Layer 6 of a small transformer language model trained on English Wikipedia (17 layers, counted from 0, width 128). Numbers have three digits each and are written without spaces.
Take only the direct path to the model's output, skipping the later layers: a vector added to the residual stream pushes a token's score in proportion to its dot product with that token's output vector.

Output vectors of the tokens that the questions are about. A number n stands for (n - 500) times 0.0037.
" Ell": 450564563322504633453483489444420399454596539584597428560298659562443545335635522532524475491593607511493481493460547368567405559484460373476425539576325634580387455309606514588381390580557486408464402421411580565506488547460538597503489598550568490482462499581473481539543529401530526563452542508508522596423556459562508600579532463600585511528469528470402403434413584344470571502475
"ier": 534754524410290384519614544475491515516565407553517534449609459582649482444303542457532538534650434481390555473477378607482610442459697393355591575512409478463560320564703438362345451455404416281334555424470469433382386473714518604441588251234944496369307523523339289430499424600500471665574491481451515512551820412576470487338478622633516561564512512838512557464676515621698528582345
"ces": 758505416283320452565505714319441646537685573448704402541236535451481367692295188763533412448310427342503161509682053486557495768491537416498602555237654517563330313514390597559516560445695217514610416625646380521400281630595428540412461473626620492751504611439526492580478445515742514546352641629452520461756462432360713575465438458462597489355517935798454448527483565424404343404553
"uke": 558473608298285556415490284278617334592695505565723431592463463435433631446279563540405436455382467555417418489339451527444522385779510230667679533488479509360587477343470478770366600602450509488369327391695741312467554374409486623320435299420771547368419412562430327554562419426607501864299596627676498474568473276620510483491768530609457459432636849633568518468710444696443613584378
" including": 590568580458424540392570552419530617599576348300484480643217572389537435317556368370527331474594397496576218601503415631279704537604468503515528498663406494552383471265457530463427459599401625458629590658407703391545681522425509605507506591363553522580461467429593599556588479455412480522357497547644497528633561400528639648424494552338664531546529466448581441435402467664385489413437
"ne": 502421857407144331633455419473398660594694420524585567582540389538358489438363430490393488494687472428623431357537538448821542556326521320440411502467537450495554692563284665590419393588551478615361545452536447376279387416550281530390626455543526482456172684511635446404596521437722726475587459475546506592574409477309333535492442462610752606748425922795471335603343466347479554523475
"oy": 572734323455360498320462534398567578578539363537518601649522543571545498510383430663231344543478364613557537688397583364399451527595587495364651500427533437481602462552454422589523440613364553509491380469482731602616387469403511325372303373515777510466538451602382354495550586452609704536554482495520496501558531513466347405401430647595621525448389520806284451532565557556601402564315
" or": 510480477424627365476362525645576534650592514529580415464524337514546454613595406436550642528577513542556431450410529711340552534471438549470537472519492551484369528555493405358442386475389556595624537571535402392541528489462543586543474505401389508458364677365400547469484475439573401469667515507493511449520325491672516454470427646386546590648465608377483586437553454518580393538454
"right": 827409785667343347487370464429240559412624648374643579496555546378433390486513635524467359353342443424430259477399616651582586612501531291655466582491520647324567414280695510483572554443625173650371426385344543505562382541440388696380485409527411474453435295627479427537568467475771496754624752613589502384513593479441439752574486729492790552688458517561390235581183555505548600365318
"’": 520430304072313503510467200480485447379510392544394456404575422515615598468502400432438570564542560722671221354491543705389544329657504503643554584424346426607592618663502658437573523573607344304549439496587526529652356345638485718454599403472432496482644527390425238500560377532653536640461326600591508598562502394513586335536685455444750502417613496417451605513712533627615561435361
"ors": 886286432473344536428591287442424728402625365478465518479600437464405395593543256356534613562606333676472594483693576394528483574594592392344543520335540535584525407518578513460238450540521599094549529299740534536483321625501485584387615360569478471330351649733479337231409531410491576509394624429677502666456654301633751626747361606550584419638615563694573442527389334549479340467528
"awa": 578601554487326682504514068469505569691499525440695533393556465585304602618361477666463435526514375320628378588357476420689471460566615515538613570511594497326576667555469669547534511443252376253379415579692775322538392540527405555321582373444576521206220326517525696553522514509485553586333540504742517416489609496489285619475546638352471576484491692405685302461629396623571534465458
"a": 337473526514454428488406254568531636430360746560437683392574390580467538438529502514493425542525562450458606629437231589342622366357571416581487506496401559586615319648449644612471510469381468652442369530690469459446486383566431610463429564651353489595244502525468535381532566555608549632302493290605484627362421428615386485571580535538357542699510631718527338651410580690545473483369
" Epis": 549506460486357616456337490332483485491422373463494410518345450510473587472625823622621521335454394600487487400495495468690488562577418750627544490741602318436518454410332471372504512533689312597517463408480594469444402491388417482437711384467753565495548292541481598502667405385657529363525480502574507456606551364332348717469579202525755672479596600586544422559708492307700304465404
"'s": 450418681480468461489554335538436598459650668329377525428710492586504385576763454527735614571639409511396281515494588571485539377461452691523452568473463365542483491422398611373591448450543611365664518500414537530485475457467548437546386304338575465545406527471573478417537526375560497506551403463617484479643554328378440465396553608586534418461381787342628413519616586422410608523497
"olic": 633559916644421659483444317437452552590594345310627384574634489553433382426406583264334450541533598354727248419670654512364534475530405376569797621662609408554486404504620191274303545609488415183553347577428581596761566602781350505301564530329508533416453417606362500476565393369382547628527633452471501552211462426476517654548434404563693517472538630688548394393751519482390638391516
"oman": 842673603302243445420580412330512396495475457352679391448493710488420459612547631588466391488333448577574451596333677584598653438775491468790441551417448579643459365599479424358438635287421484461500497614547522463492350369548608599280538397424581432150704215386564285627403413436651601617429452535745494592519504318313271717592606562769468328549559734528382375630513528488557481477549
"es,": 968300454202278715635503794513478700457541503378468588604404498550487490554541326631616393626543538357607285650616533721389678617339552341462431556350618408465569498465552409710324482421462687439766485597414590500534611337519468475463387414605447498557464600373557322371554295475418611408384586546335516553557590364572385477585598563387316612349401631719497463425405494458639218507488
"sequ": 842702594501467712606387201463477605518493442650871304672506415454270293654432757738622532428418547372496241531554432498621451406501394300632779585515389270517543730160477552443421590612375394701547521596337385561463598498572525506242679389568480525709470534544552379439602499357440084510586543379625505766400527483456528401499672374317585572555506625683311260514540386373578465415402
"ST)": 929501390516429676553336542447539485371714434556510525565277485271449610373352671369594549397425278537390453345481034776686507569465499702415684490625768470624350732448521464470285589222450383537250394450585515785417467651460410624241231337359630534585175561500409534738475285522515342718185566436922548529613423457670679662545357651535710384660670590427665707289515413221374562520728
"s)": 747395459470303607688414470353592644366594361729500528537406457544458499553531524579606126611528196266388225486628661491476518539382393486418502531360332241599545510250715485540500618442533625604506429163510476442663627664747411550366533381382489487709378728458475413517492425567641460599371565388656534433714653484545471735513441694436786598636638419420630551302327566352437322398636
" educ": 584563778435320586475692593463566599492565362460628220498378505437582508335364522610531568423427428387681239585554554647467416483569441431564488527721489571449385444408621406240462378504513584503364537465526698409613467639562458726496501517520359556529359519670510362614652416438513449421400360542428532660513510463398496594571464547356585586478395626551467520564615336328382437546675
" critic": 593779656538393580244463485510382477568502340374711333593415447617395474490529573517763402439532506724512018764555574496496427588568403443878499522514430492606555580277580492234339370568574437404564415449488598383680451593513394462506502459377398547410461346454582355386528587480571357602586513592535513576456536425207663443684544651558550537381542412647436532430532446565731556425360
"ocument": 903516670335291620260614647280575411427656285649555451629361540356524481375331621770481399422418434611528226584528483529740469533474509406744562519827627264544482626446513149430424530547733343356327314385551687342466479380546559488385398348324597506531244234496602479735550400433645516535466606337555503573543681329444521576620587302417717458532674571721592525600667380361593434480576
"ody": 685455216461341453352522555464441712575445567529764550654452439535220609495277754356314552386511517315451402579355605670253577328620423528654507517517706419498755610387503218558498270559515246333689325519453443265704533741435434417333474535431743507519473461508559593461443534543723538589642411428629500698507338333540512645746603620494634519590570632631361169455701404251588636392365
" stri": 683713434486462443472508446476554585651517405442559286567490466522452554650633414628416486530606365560585333544486525646461353553617493483506674529391521411461332474347574548423553528504500367601619569612538459561459497390489528449522740406665645531557422441620390300348555469546491461400427413598507521479385451540464586497590722485442419405516432481573494511490392482414398406484530
" episodes": 954493476425494684269442500450514688547496454532675527545244522578357549694603605519627365386416376622465304565650382574526458520512412615567574487846518276372433474350591565472407365536664455420656299300486409434511371572340507476488754301440680524571347368542504481400549527378518512335279627482673528446568489426452558652489512276345838424518508523561591575583788392292694450406494
" cop": 711510494386640548526353669535536534452625484527763369575376562453433539357494666492468543505542394426461226598417290538374407479523475452599821505551582343429317492375504612428371409644636389361562516564390524477618365450545589515504616609452552495409258463565587424502543494509461335480633597432549508384384513519585718586653603470451461405488523582511504453374624447530680559366443

Output weights of attention head 0. The head adds the sum of these rows, row i times number i of z. A number n stands for (n - 500) times 0.0013.
o0: 519435551455536545513446470544642417701479452487598525497642655551488461416463570649436495611512587493546452684528529499446419507536500502698501392409344525645585507451382463440577484446474635482439774479423450540594560529381429513436458445416448600495621488472327375379372358722629517544454435469485753613587509439344389448661410516532447316610519335460550383468418525505388533342540
o1: 637489508581378561618505378492551507481411508477397356581676606476514674425474563561390522569515393320611503416404482585487552372309498574585396412423467425382505496605423602565714572580475546382584569372719506557556605328509442439295633588566586331547627488512423431631547382323481533540463458464504422519469462681557572557468508548601547391521442456509435547609455622434488604292538
o2: 606551422571548600459438407588310651359537645411610384515505430440434460481412529423428539261443348611388414352547473533486448424579372676606321544548687375470356526498506465528585585555437329490578370543508392557711626496480508343420595559422595915410546407548559582655439535474361503511687560562575552435467552440404423490579480430517463641470390484600457434634543408420578685571470
o3: 562444543554477508502323468363482509459490407608509603445344628432537500500535352570492515505617548552332455482376353534457668547476388425469548394474593400456519457557612504522385546503605546555574361510495467553437529599492460623685493383315592473387451492510408516517353507442475492513555593473435447551599473330401444622390580647591486609596639660566498544481616518488477411562379
o4: 411516437481611440443492524405512598423474465516312601535473362512470498479525270457595378379556393557453708369505462539500611486433461569509597662576509430506636537493497642548555533541421528462590406575628400441525632471450566537385446381555539312466391381443474376608487476632440671424605599486517774506376448558582465624462466622414447712371519607524536500602567498530531360569418
o5: 547415578486387476494433525515619515707470339482387651579360556340454470384511346531594549523529566526510359678560514514419632557397521479498673403454453549583665475525418430404371473478564707498492580468535449524597455535547268575653446522416364449540530655475371402363481657444468536473590421463535614509530513440486550352569620517470423548587652456388507627342474552546566430515430
o6: 529462568468515629522499465375498616606445504482428346468667572654486530478435674650477490574388515540615638623544586492585471455433334640627455281367488414402696550558583567513698704378455556543423520584480444446530552404311442365392482363483580537549485396515443318410513261656513570445447586539489558540546537545430438371692394503399482335436519455497395410540466634517398529383612
o7: 595555334537522610433582457561299490369582660355515351456532393383466507623418494395382501422541361485554464492642554438559556461486519618507328728483562420489233439482442429490620539552363390574518406585376534572608524474594441450401582542519568690504555545556548603601364508404416544465570456534606594406442493525480578464507439520509554521441392452499533509611530433508507630629515
o8: 582504657544458480549584436477703389359435465666527473422367434713538608444388726442523395604531531463177532479442477397619414524677670383562509595523439517418579439580525469525472502602602468508332462298548541507466402375455461443560583418573572227467542511689456349560484550454505554497455555550441414654574530622358427595520325458528628451484500546600384441501528393532580759516532
o9: 435437620334429463533462546440728374724429289549349732616542568593473497478524472684591441621478671486603563636397475549417485553462640404477700441550278662507747469404410607453322484527614731408543694467556506413468407524542484576390342465481411276612462511378392449395570512579630471452395430442432721554583464517517501506541428547508408411545638516453500473432465559462441270393485
o10: 632400441666479530464534444475506324444495515368509438496467621402503501404418379494529486665634518421548358649481524489584476511597518493582490358523475432468445463373366565332512608662444503505491570455428461655453449437612627542495451473499523353610518512376466551423429563635593479506624470401496548532520637535411512510573615505594450522546582513500529307463425461552513587528522
o11: 490419280538524459556472457322496443468616481476608585436496514467580529511459379584323501473534533489358478558437467545471444429520485551485519506356355354493277567531441505416519588590476487456560446417509441554473586511450490594547606432483581181497521410376478513406488554630647501536592668485541646496448624521547442769418493583558488517531579499582557290512503520563453479564424
o12: 544436352581445661467523464407439567514665658394562434391594528422601586482398410628358503567406462550477526621437531441457426429485433419427473417416499481484363463508537484473601513515481435537506541551511478513547482640523682503513508543484615766448607592493454415403468639474519559507591512420586098526518464497400571423487607525354560405579471521522512415553527617499433525707509
o13: 547375648573486450638512504466468536457565347404617451600484606214488383432500384544581575563584549482652352492560542623499587468251495533480400365617574503494503569537442510463477486502467565495507410542491652740328465592505462542433371510432453571510375517413484707454568590567556376629550493396410551461444381283567600470419634618447467454493380566537608561255584462468480539513513
o14: 354468311467602411484260556518362643715681460431433611611625456392487446527572256516368394419540464525539471574439530582264545527477438588483527591503390464612308462436398477503579467443457522466654604538550311466545618537536635657506520447568549638355614520423464405513555592470556645494493478489697409570559445383492400397510533587707308641511434473452591531761604594410408375486460
o15: 579443352409577668413617449537385374575572580373401366382681522473477474576430580664377409561579500359639565698765524414552394536396673530507463582422340491619448485323342481603577576514469636527403601647255551510548492426598282441253545500501571545497592528543541575574403426573521505331362346571544750403563500729458550504621304490483565350482527428435608434509426487580364629464530
o16: 507524489484520464508455661522372502590432436394508509580551587424548416618563429510474547490467606491698403527449562737473651611457410513384443300432466576496437549499456480540434648421498592502573460416338623542440366630597427647675395525438486574486381559417545717475472450432541350461398506543492387419514517365588519395464564434681464510475408523459516687488496500445500325384522
o17: 475507568459417551445604668541424476378604491371503407597418407364480499456545508439561523403546506458734469638648505510658550534428513567490489544629564543496568406519493523423555394487434495629455571694393494565382570526457400566193405444476347645427437491503521484371480542473498445473532519536690683471493410358447662424610487515487431438397421504464507480530623577523549481560428
o18: 437439453515553675488365336482480423626602638333477424553513560379489565493428472516435513547582518454421410627514476405463432406416547443517474657456331432556467371462472393382698488628521499418349573362572396618584504488439578513481568530555507405445674618521479390504461647541567605459670487538473504504543543507419549372525416460565434531587559482522562359595428583606515652440516
o19: 580542558466442513540494559549553565726525409538448542523516697379428470457549346539579484605559530473545349645560493547475494491417411390534551405465431607499661390482471449540423599389521610478517649448379586497577522493388349456556487478473399573498525460676367476337563683513468602481372394522560597597599531554491403442607636531430423405494611413401461485371491523441334491353611
o20: 368415496442559415462444455526488526532527475492473663525508572474541395369557381649496521540642506545558529412402572482468525506348483514489551283493541539606393542404430468511564289520567609426523511527641535551429495632551599741603553509531559378453451470347580595463420485473583401490547502418369427543363427260571559434508526588536450579610476598456617564411493572466601304374465
o21: 503459456449560449434554502585598465537493380399524533343387555411540490436453534488315475528468405545540601390606474379225588515460531578541460804549577503660493595598562475489412254616569516477577403497577390487518551575596407533539445561486573505442472653351400540573258399317466572539555361460477580471419394447443658383450488598559562544600514438481527824474629589489596396474430
o22: 484540407524573453408666329544467637415479488486533538351597541577553479526565534552541421580525370477423598363404475474430307430544514396454602512577539439483574560366490580493525563494552405437485481633512619313647578578684744438464499438445535517530458511586643564486470541472390649594426494511307177540401456637496475570502607474358557473489515560506398476488421432508526410491622
o23: 434436471442389502575451642386514342633468437488528595468451497478526613523659363656467528617484694450526443736386458389556588627420588315426700264382430544536599449329495520529421435607560584561532639429415535375439359571464487627653613476493436346483531655607507648251541740346634381499380469570548174614520446478486593423513681474606538366515631453503588403483386629475518420484402
o24: 483545575484467632602486427547471644510578522574595423433594600540599559488377500517595545444374521491414396480528609628461391432469333462448408413599504497477650527496629557534412586531453429505641464625561471385594535643462491424329431536429370784522485489532448460419578493469340580549446554419349625500446509624480438651505613476278497457368557440583472379518569562376300553480521
o25: 629471357518590612378534457505403465434448604422487375388592452550583546596410636438370400588579485458593477588626495355588430486572535581549446552416483453494310466380538439571666515509420416571361401466283529561558357441494266551453608565550637434487552484566535558542440452510494527423548402609581416457598626554431590428622420509604585432432472517428423503516435483595525617510536
o26: 507472514632489437487603528415551457553347543397464353458641458416568541525597587554378598552358535584668398508549466497613585504529492418536640312470556389443696735588530444478562544464435544617385502584457567413573543385440312368439479697371495594518536533510540403473634404536500501504608401598502196402503492532483508491563609466461504326474556435515425519398343504628587483364569
o27: 455474376516599602447585583482563427480474480460489356471508462455559403551480512413543290615381490492581578483594553412442454516513564514591597548606544432584488553370575515702592568463445494520524452510407515549448404409439586463423391617532552498577623516405543389615437437680575475460562385403526441481504564509541481297508511427520466503424529421457459474484388477558557461484576
o28: 595325354394418691556540402395572305440595496493527389357616490688509549569472872562425403733542625297398478537757563369527356668590664449563431534372314407559541490445427513540463549509427466633436483417307609524495337382434424548355640474556700266608632596614479427613529300488557455358353502554511373563619608633573412465514354517518592293543502405466523497576409462524456608432567
o29: 469476581415351627567618741507658456627387523624450523507453500521491624513494588526439487560333761393536399573612590491725493784495673442487493565483411670567591478630523439594508459374407600589422570500332641508502473538496151456475436603400307501544526480546535386432438236495377398351282444542556830440561476519566500577547459430487595328323616456503558597397345571519427512274454
o30: 572424531612517495385652517536569653541389370412309458444529598515527499499474680474592417497377460544532674468462449644425452440530534507459535445635504485369505613604531541500633797360477580428373417541609449511479589526601484388580437384390580309460303394491642492444491385540318566544578312372607415472577503594496342713560476501613494543470637611619410508433467503559548455427558
o31: 453473665520596533577495443521625470697462274501481503610498624459501423479527404739520499393394569603571552458536558684427435460276536385446542310751376489549561633508421601506272569524515726358598514709640417439419509558551498450210403617394373707552425497434476593581498542624494486559571502302300736447470331481524403615467455665375381465421602531575707421357525580349338405454552
o32: 545404315547610520520441589460374482488568586417567448410555527340437449556559361427427473621723530335536391587517471364544502591376585520435412524355506400621293404431374459496592546440484446574497471329376594665407481476572481693596545420578610266415513542490557630517397480493606490460406433618581304580572489474574598447424612452664562616554366511403502630493475476626550540615531
o33: 492414407598405509536648561408552338414504433508366368391503460678568532519523399512310338610453538307490464592549536473649559678531788430447443644488454427497463574495361499524526444570372491541369489466399513645375506512500496606397599309559639225505526491592565503521370495486566507464373632481718429522555490679556608572481407554551586410448384538532509495527455543537344473640500
o34: 647499714622403439522493448524608443533440493629442448668505596515473613473403559459599549522440532561418345483313518498515432402613647410517557475697460669329479455401549519350494532604430529348516568338584605524587374405574630335413446610514320638683410504576551497432673718478422588599570458396334551495494600489435487643581563485465454433428581555609407392327290517337442583489575
o35: 492515395481460618431510513407523426417544647532394628483437437531616659516450460524435556423421620517340433630461452414474441506784482415493563619478440564467481516500579532462537399537558399524496520537469457402557511537534425516638553469575539580454501469487509418384594696472560463472438536557576259561602525536438419476458532516521482495509617459517522480474501371534447492637415
o36: 586483312421409625469547471531550432409555642531579452436499451355476523557410537360480492573447519484575361592576503378449428535578448545560483660452458586499484452482499462407550501640468336587568473335409428563675404502500541495533503621588517553615649558347490439445498537424491425469596445530563506461483662588581653447476529441510541533570472380447339503523414474563522575542537
o37: 574542397569561498486498415554456464547431477527326600393502409676426584556391537426451383533515418320461647560570451558529526533538626552467502665291392465576462485575326495621503484412452591508361480502443439434519496459599412538508599447670594207515585654564399426662464326517544616310406513546637606462542567784586471463450304488481567476492509505335522551515500458576456500678511
o38: 519465543452584602431318382612412515547566533480454637498552487373425342433342451525701507379493555654488492623451428631480439402546503601450373552472396556493481577494439457304525497527500581470477417471485379513554499736516585594527413405547488592455447497350438616499349470660535465418648493375578762499539626503546470578605430581517373699600549590402445386395531543428526465688479
o39: 417413417585407495533495495401662465523518518605454479466456541723570641458498574760434408590388613579337718562322517356406334539395613226466671358545397465430472432369543551490449496674627552411537752435658304235527531477557757463610589540496563421494653542539541319393421733405474638540545545413385063673570393586292478556489503430536597373484644558601556339622502613368553534474454
o40: 497415546453421553471585454408572450421434415509346683447413511540547496336452519515563420632510532446445585561498419494525412538602558431546534478382425521497718555559517520412578426500599563515385574462515572510447440591493602673643482350589591176582523570519469377421434420568550493459514520401450376560539494563502509524542512507526551455592584570442415501431479520514644408485559
o41: 518371351535462473610572505393475506453684494558521425471553557499454604506521471529397515459545485313438478414623510631617386513355451550526458450461357420399433483492432666606530617549534540471724528566515579462393619363485448478281584565519520319487543374447546443518579427578461533411455576471521520541474458583608438862373541552507503436414528498612593386643591582449299565461477
o42: 482471531504538359487473483448613588437301306548307678498437346666462441487568502367544485580640363479409606401576545585440679604547510589583597590362535321566610605603363562509536421385481576503448433519657434509465502282461464583633464401493617049528467476492404327599569220503630630546478619502560599502487514534609459487483393535472516640529454536401493688579515445643628380432484
o43: 426416505415446483521622596467601513318411333571377702412328404658603557389600572335496428549543409457388496377598560568492544658596532436499543640521390407457583576559542612601512326485535423528483462464603563466452498430440425643714518489559562017550559483538485381518499322371468600504451534464571401576500493523575504613548493540511563547412593548442504641594527577531597397290445
o44: 589464578531426582367483485615490412491439529516404528579386564387475480470512417476674607495694491623614327612529551470540565525537509437507603322621563542481416458339471415456361473629557485546479508485397501590520295543654394555711407617367418716529552586391566593447351665359453377419685437450432514376481540348428574429632550415527507594541589543441491474420409488451544567458484
o45: 637409492423499551353496624524673465442562358534712607467479477570469479565544682610591370559568584647499444550405617374449393642702562463560587392706378770500393330403590521489484489532580405577505466434334565456585321674537514637466452495389494498463390495392644485347479576483495508550515429430454451635505482297288527494587498601512392458575571500545420510394373498355581427355400
o46: 584494571528483542611414462422425473458406573444390454513677554641438483429459553459498546604528382440540508571574583527461573509502467665708397489247596300478511615423358495478683451466419503519533683444473383557537567259368531442584461411498605554527607485456340451534443306500654573580480591579597610457588605521444459271717397379545610438463345478463415451615446480563525607359557
o47: 599469598628591561518520465540575405494466459426611401348420562574644644484436738537506553621621491365585519556491349471622483409508492370405414386548456492525381391511652482648607569412484396526222458427478461662357475606396393560479605427463515132527485638563473557489477403477560438422389449519558379505657486571402475512500399509608536292574578651416582449448587649634472555499437
o48: 715586501677416468465559566411563451533368312544495423508310503507523584565511485572366396585328451503596578623417492445533494497554679511434479457567437588476392496699463562529428693436431447599628470480405466394467474429577397378537588582495553468558472468503454537387426501497435553623451450463569593504608504622434497643428538565530622483456530473423504543313432536506558571552462
o49: 448467520670476539429495457589520546602471511396479553388592481422523478480501517512566569552568471512524423463395478535479368571471516406402573405534493622505443471448428390461496462565482531458431611491499576471527457655727691589671494560417397598511608611518569431416487567431406493415574438520510186470437409419450592480587616405445569364601437606527581459520384490533545434537511
o50: 552586421454496436583662527519530608497516310503444511389513481492498388529526585583591363655443327497495657470559634586433449492397510648602355587485489498552498629523474496618596491344420540531688473539463600420486609437428384424516506431446625561457517332496450571426380397489463572642378464426617693596585434624507317525534352506475601515467363298477465538481626416471447504344552
o51: 496428434489482415515490569478585539410427558541339554416469515839701669418500446421389490633508387516428517594468545479439582487650450577575513434349463405453506504431555552503618424530532437492472649364599362425565583341469468568858562424587603203568574535617393277359377362437545727407490489448594298555519584654375489455608612474552599410565593416364389510635499588514530445445476
o52: 389218556468614509498369463390420608495524511543512509504568557564634687544441708445466434485449497525545653687564417284431439350324565564501732504433515269449402522455581577484609544481616541462349463507664185508422512395379415390499549551620520168324546595507417292566601512473448558417706477562597324420471608524450537512568534516569441510352708582543461399614466723567609624578412
o53: 475310428420602594527337524340476541545586442431620596539319520377482423545523458438507461461615533630458575472524503324288432434438489561473527597507556367475287452341512602483555576494561481367622443354491477682534393416460637488772490467508596192538468442411461602478445630570565504605702426399544518511490569400433459488432613629561445661538600567569553430535515474624564451557509
o54: 626563629590491474538510451695631410560484383418467523501593593398428492423532453542601573545595408460647351532491523619490554448586531505537396468676403637512475484457388459380428465563394509370543609513447577570481520557598447503387406462427385565638442492423525650485525485578565509567490286382548830533559483492428544631505510609519396411615450510438542463351480369426351527383574
o55: 470311403467416652632465487406535532399695433355353419427346498333449420468359462374546549522548623473363367508869590487450502590219499628589492806401487236464575546509651436372549586579532597572485375388482502586639491338469295520645510507385559279612573522521484387515344534318407644385540485490525573446453588616591590439471518562499543651471611491563430652460619533629557567436627
o56: 613502677528432369522460420489447500477430456561421519529455587535479654400440475542413465598458450432529613542332467513594558445507620466514547284429507497464512515560430505556535528457583486594498579436523490459510509464466604463574566453536589457437502548636386543526343550422475536502413560478519390485600473649437438557553524541550519554452456620413425452512529598421596580535530
o57: 449462266620466576418427529515371641482547704426402446400593484576523556440405279531241484450458471435476494563546533502424458517439383621559448529331569426548272544393455499530792424494360488458564658631458413456628656529538636590541615473527663710370680472489549317478380495531490649476534533466678324496456509454396527495565616527491490401499423440506657442653511581444442430585463
o58: 528330549493486657480554420400700430568491504595547347473398623456381528364458511478335377634499539430469460533580469170456491493502701459496351639580443541482446355439547472436619636600458548448317628479555421755581554391490576410409585425495557216659557477530576436506487462588504480476458346400492539580579497571447595504469576602479555402631718526546586426456320561610416662455620
o59: 498476475495636475629433539432375583470589513485575505608492439321572420522461473475492501480529442376424390505458494523568588444415454532417448668555410438550420450573537487546564489403528367499508381449590571582455544406390309522460507481528538373507490489561483494604684445515558491549357446553602352526566482495639433463285602555618455574517473549476486558491596482493473592577492
o60: 577631510431458425509480531554594462508488520631648612627384416435415530473550437480478492389505551561431403503448367529626534458641443448499575487427361683440666376650531461430271497551530421557497411408515473428576432474443284495336601566565360435515466527609393456551766602504430457512551504643469622546498543579609493595434522507472459529544552454471389472379440429488508588619427
o61: 381488429489514466573366605339376523473598411453470635518458295530359449582557347489530395365542536451494738387476377565478662577360534589437459658419529423546511447588410595604605446408447515566561501549521406523272550521407690619349538270607686316375475534431469497616547399520667498450433654496738582580507323505601487398299395663593443575537415610439627516643653559526556321709363
o62: 590531395564509623512541540539271518315676670393741352449584407398427478596520592429424555276429449533455416381627494431520386507577469630541350675589619460490268510471535495544566481548352274572565390588344531501643673550499425347384586532420494928341514445544693694662427494445281466476578604597663570417368458406418539503521534545444448552456376512631528462552463387393523635614388
o63: 448569453481621566502500514672442555543551527430586533574600561458457365611578491569468581370485531490466480362641487652553453458465411563530341577593510497509387451533393588632497494379446540426536403715446641512437629596524354480311490566462445707346454390493556651638544404595449349453442488516548590531499409327606388568457457621540398492450416540552652523498588369389337450456472

Each question shows a token from some text and the vector z that the head gathered there. A number n stands for (n - 500) times 0.0035.

"|": 432509396489549365502495521479461511494490400510466518448455495468579514470511507447434489582467531566489460431551509533514524491507411451445596515521505555525464523388524475537485510561472517
Which of these tokens does it push up most? "awa"

" and": 455528480458528470521569444482500493448345490582549381490498471490515497515618500531583528576469448539520461516605460448474440594626560484481573544530505738463568561524423559588455498415435446
Which three tokens does it push up most, strongest first? "s)", "’", " stri"

"\n": 538470452459461507503508494530528523513505505559510502565526458443511577482508557543501488509599487518502505495525497563473490435411513477458522506517481349529462501467491479497478532478486533
Which of these tokens does it push up most? "sequ"

" of": 483342361524498615405510424575448382493486556589551582389609484560540605416527497574418611610540632538392542457502414482465420485494534575300528561564531387386562570527407485608507484538469582
Which of these tokens does it push up most? " including"

" r": 488442572579519504516473492436489530611527553366465445465504544465525459508418460466416361514514477457503546455443537578524507512483476497477432450515467623508605456512526621481499486546535524
Which of these tokens does it push up most? "ody"

"ion": 491478490522484574532456462555535434501489490461597443499504511454484528445551554672516492436380604515393497615518506357528440598476578425622411432468507477536546381558556443446435448478344442
Which two tokens does it push up most, strongest first? "’", "es,"

" 2001": 372401567454481394449640423312426491555481511563478584514371486500491477504541508501638561349392531546384574557546526415466495424511451507439467440482415382511433405560429600480532536617832570
Which of these tokens does it push up most? "ces"

",": 512566504516517446502443542513513531490541528409449442541383612454501433415479473487485425494506537509561438454444519578502570608516507541571446443552508577529571477498492529515499437508506523
Which of these tokens does it push up most? "'s"

" |": 424517579501607563517488443435464503523517483392426501516563460490488499603408596487329473478589391404580529504406493502455511438436483432439400500466464457488450495516478507500499615459576492
Which of these tokens does it push down most? "s)"

"ied": 625556447433424467581504574575555577544443399682459427626566435445556606596608519533697599462542477548568556546510432649523576386524492552507597478560463588495519539548440558622471503327488490
Which of these tokens does it push down most? " or"

"ing": 592536527480521474564558500454544592553477621595454461566563436478518512547515508537565474477563526566444506490548433613426614477467410421530500506480564529527500495548471654542504506507562551
Which of these tokens does it push up most? " stri"

"32": 410499604502409403477566460304497537550522466460556454520448494460533557487533553508619470440369572524447518579423457482486527413475478483471519412524421397461532428550449523528518507500704557
Which of these tokens does it push down most? "a"

"1": 552437460406500547519493469573522500512511470490524484490548546487506584471465400572490531460366564476548517574469585499575474431467513554530382450530582541383560503527453524578448445473444475
Which of these tokens does it push up most? " critic"

" Long": 497492486496445596380490534612432595484394593463543538458465411608311658535462460383441648441517477501604575550490549690419564390502513599405432627429451631524469490527511484393518604430546441
Which two tokens does it push up most, strongest first? " critic", " Ell"

"It": 402444564546493489396508597437526491496479438443494447503432485465557510494501492507496407557529473481567505481481536633522497451485604535395533487541388469571525471463532430480483513434551514
Which of these tokens does it push up most? " cop"

"iz": 510528466506498493522465477546451475531462604495531453539526497492543532537472510497489464491574485463482487484506501606480502482479471488475489459540483517517469477474497524437505511531453534
Which two tokens does it push up most, strongest first? "a", " or"

"oc": 485474423498477568520467506527459423474477441505454557454540443579487532498494572497547528474458454514421499515525433470526465604612519426560491491454517578538456469570482434499470513505420464
Which of these tokens does it push up most? "’"

" September": 768553349419351420552524570643685631562493342829443489719595476386623745599592511479751652404564519596634593530455442765536650179414512620524659488642445497374468676493451579697423435239552494
Which of these tokens does it push down most? " or"

" D": 501525469499521514473488525516510487473503484473468506485483508563514522453501562500559470480491472557467492523515483518564492618617499473571471496489531569506482497565532508468433473528462462
Which two tokens does it push up most, strongest first? "’", "s)"

" edition": 465520433520477469465507496523512502489517514520537502510462525473441587431524456481510490481485566555527464477535507530466518486484548488517548498504433579559524516462525492528503461543460494
Which two tokens does it push up most, strongest first? "ne", "ces"

" Cup": 426407433539528473502406609506441550426356451429516437378499420435476570483456494464530553493339459444444554494498405548528544612644485494467485533435567754516601405564535416432497541529405367
Which of these tokens does it push down most? "olic"

"ation": 469472391520521504499443463620487472553509439479486620414470573515509642533410546443560589468571374604468551477431515633657543479646504528432485426517433551367391498558506555507431485569468496
Which of these tokens does it push up most? "es,"

" he": 491484424482522459481494532556512551518466509523478470522525518450506578520523422527542460457471508525546541501534527551511544436485463562427534485469466620542540519461506522503527522519473508
Which of these tokens does it push up most? " Ell"

" R.": 634489379427479466627398428697393447459510618523564454530518513415539460602358530529474544530877373404529396384477509614415511513415411529489425445520558305512439487402445410424510454513391637
Which of these tokens does it push up most? "es,"

"s,": 467577426589531441481399541579523579513601448326501390418465540439591447532404523520435428689690435426697481434305449668468584476503439730348481652471513432456634590366505371591565508454459541
Which of these tokens does it push up most? "ocument"

" from": 468517503543483560438493523528507527407457522524554464490514555423464525421503512403533569555488517489541536467554538508518584581601588468479483455543449620497494509572540528442490529438463548
Which of these tokens does it push down most? "sequ"

" ": 461535578526551484503508518445475503481489506492477485488512486509508467497509505523429464524493475465502486491471488514490543477484482474495450516466536505522519463519546533502484509501552505
Which of these tokens does it push up most? "ody"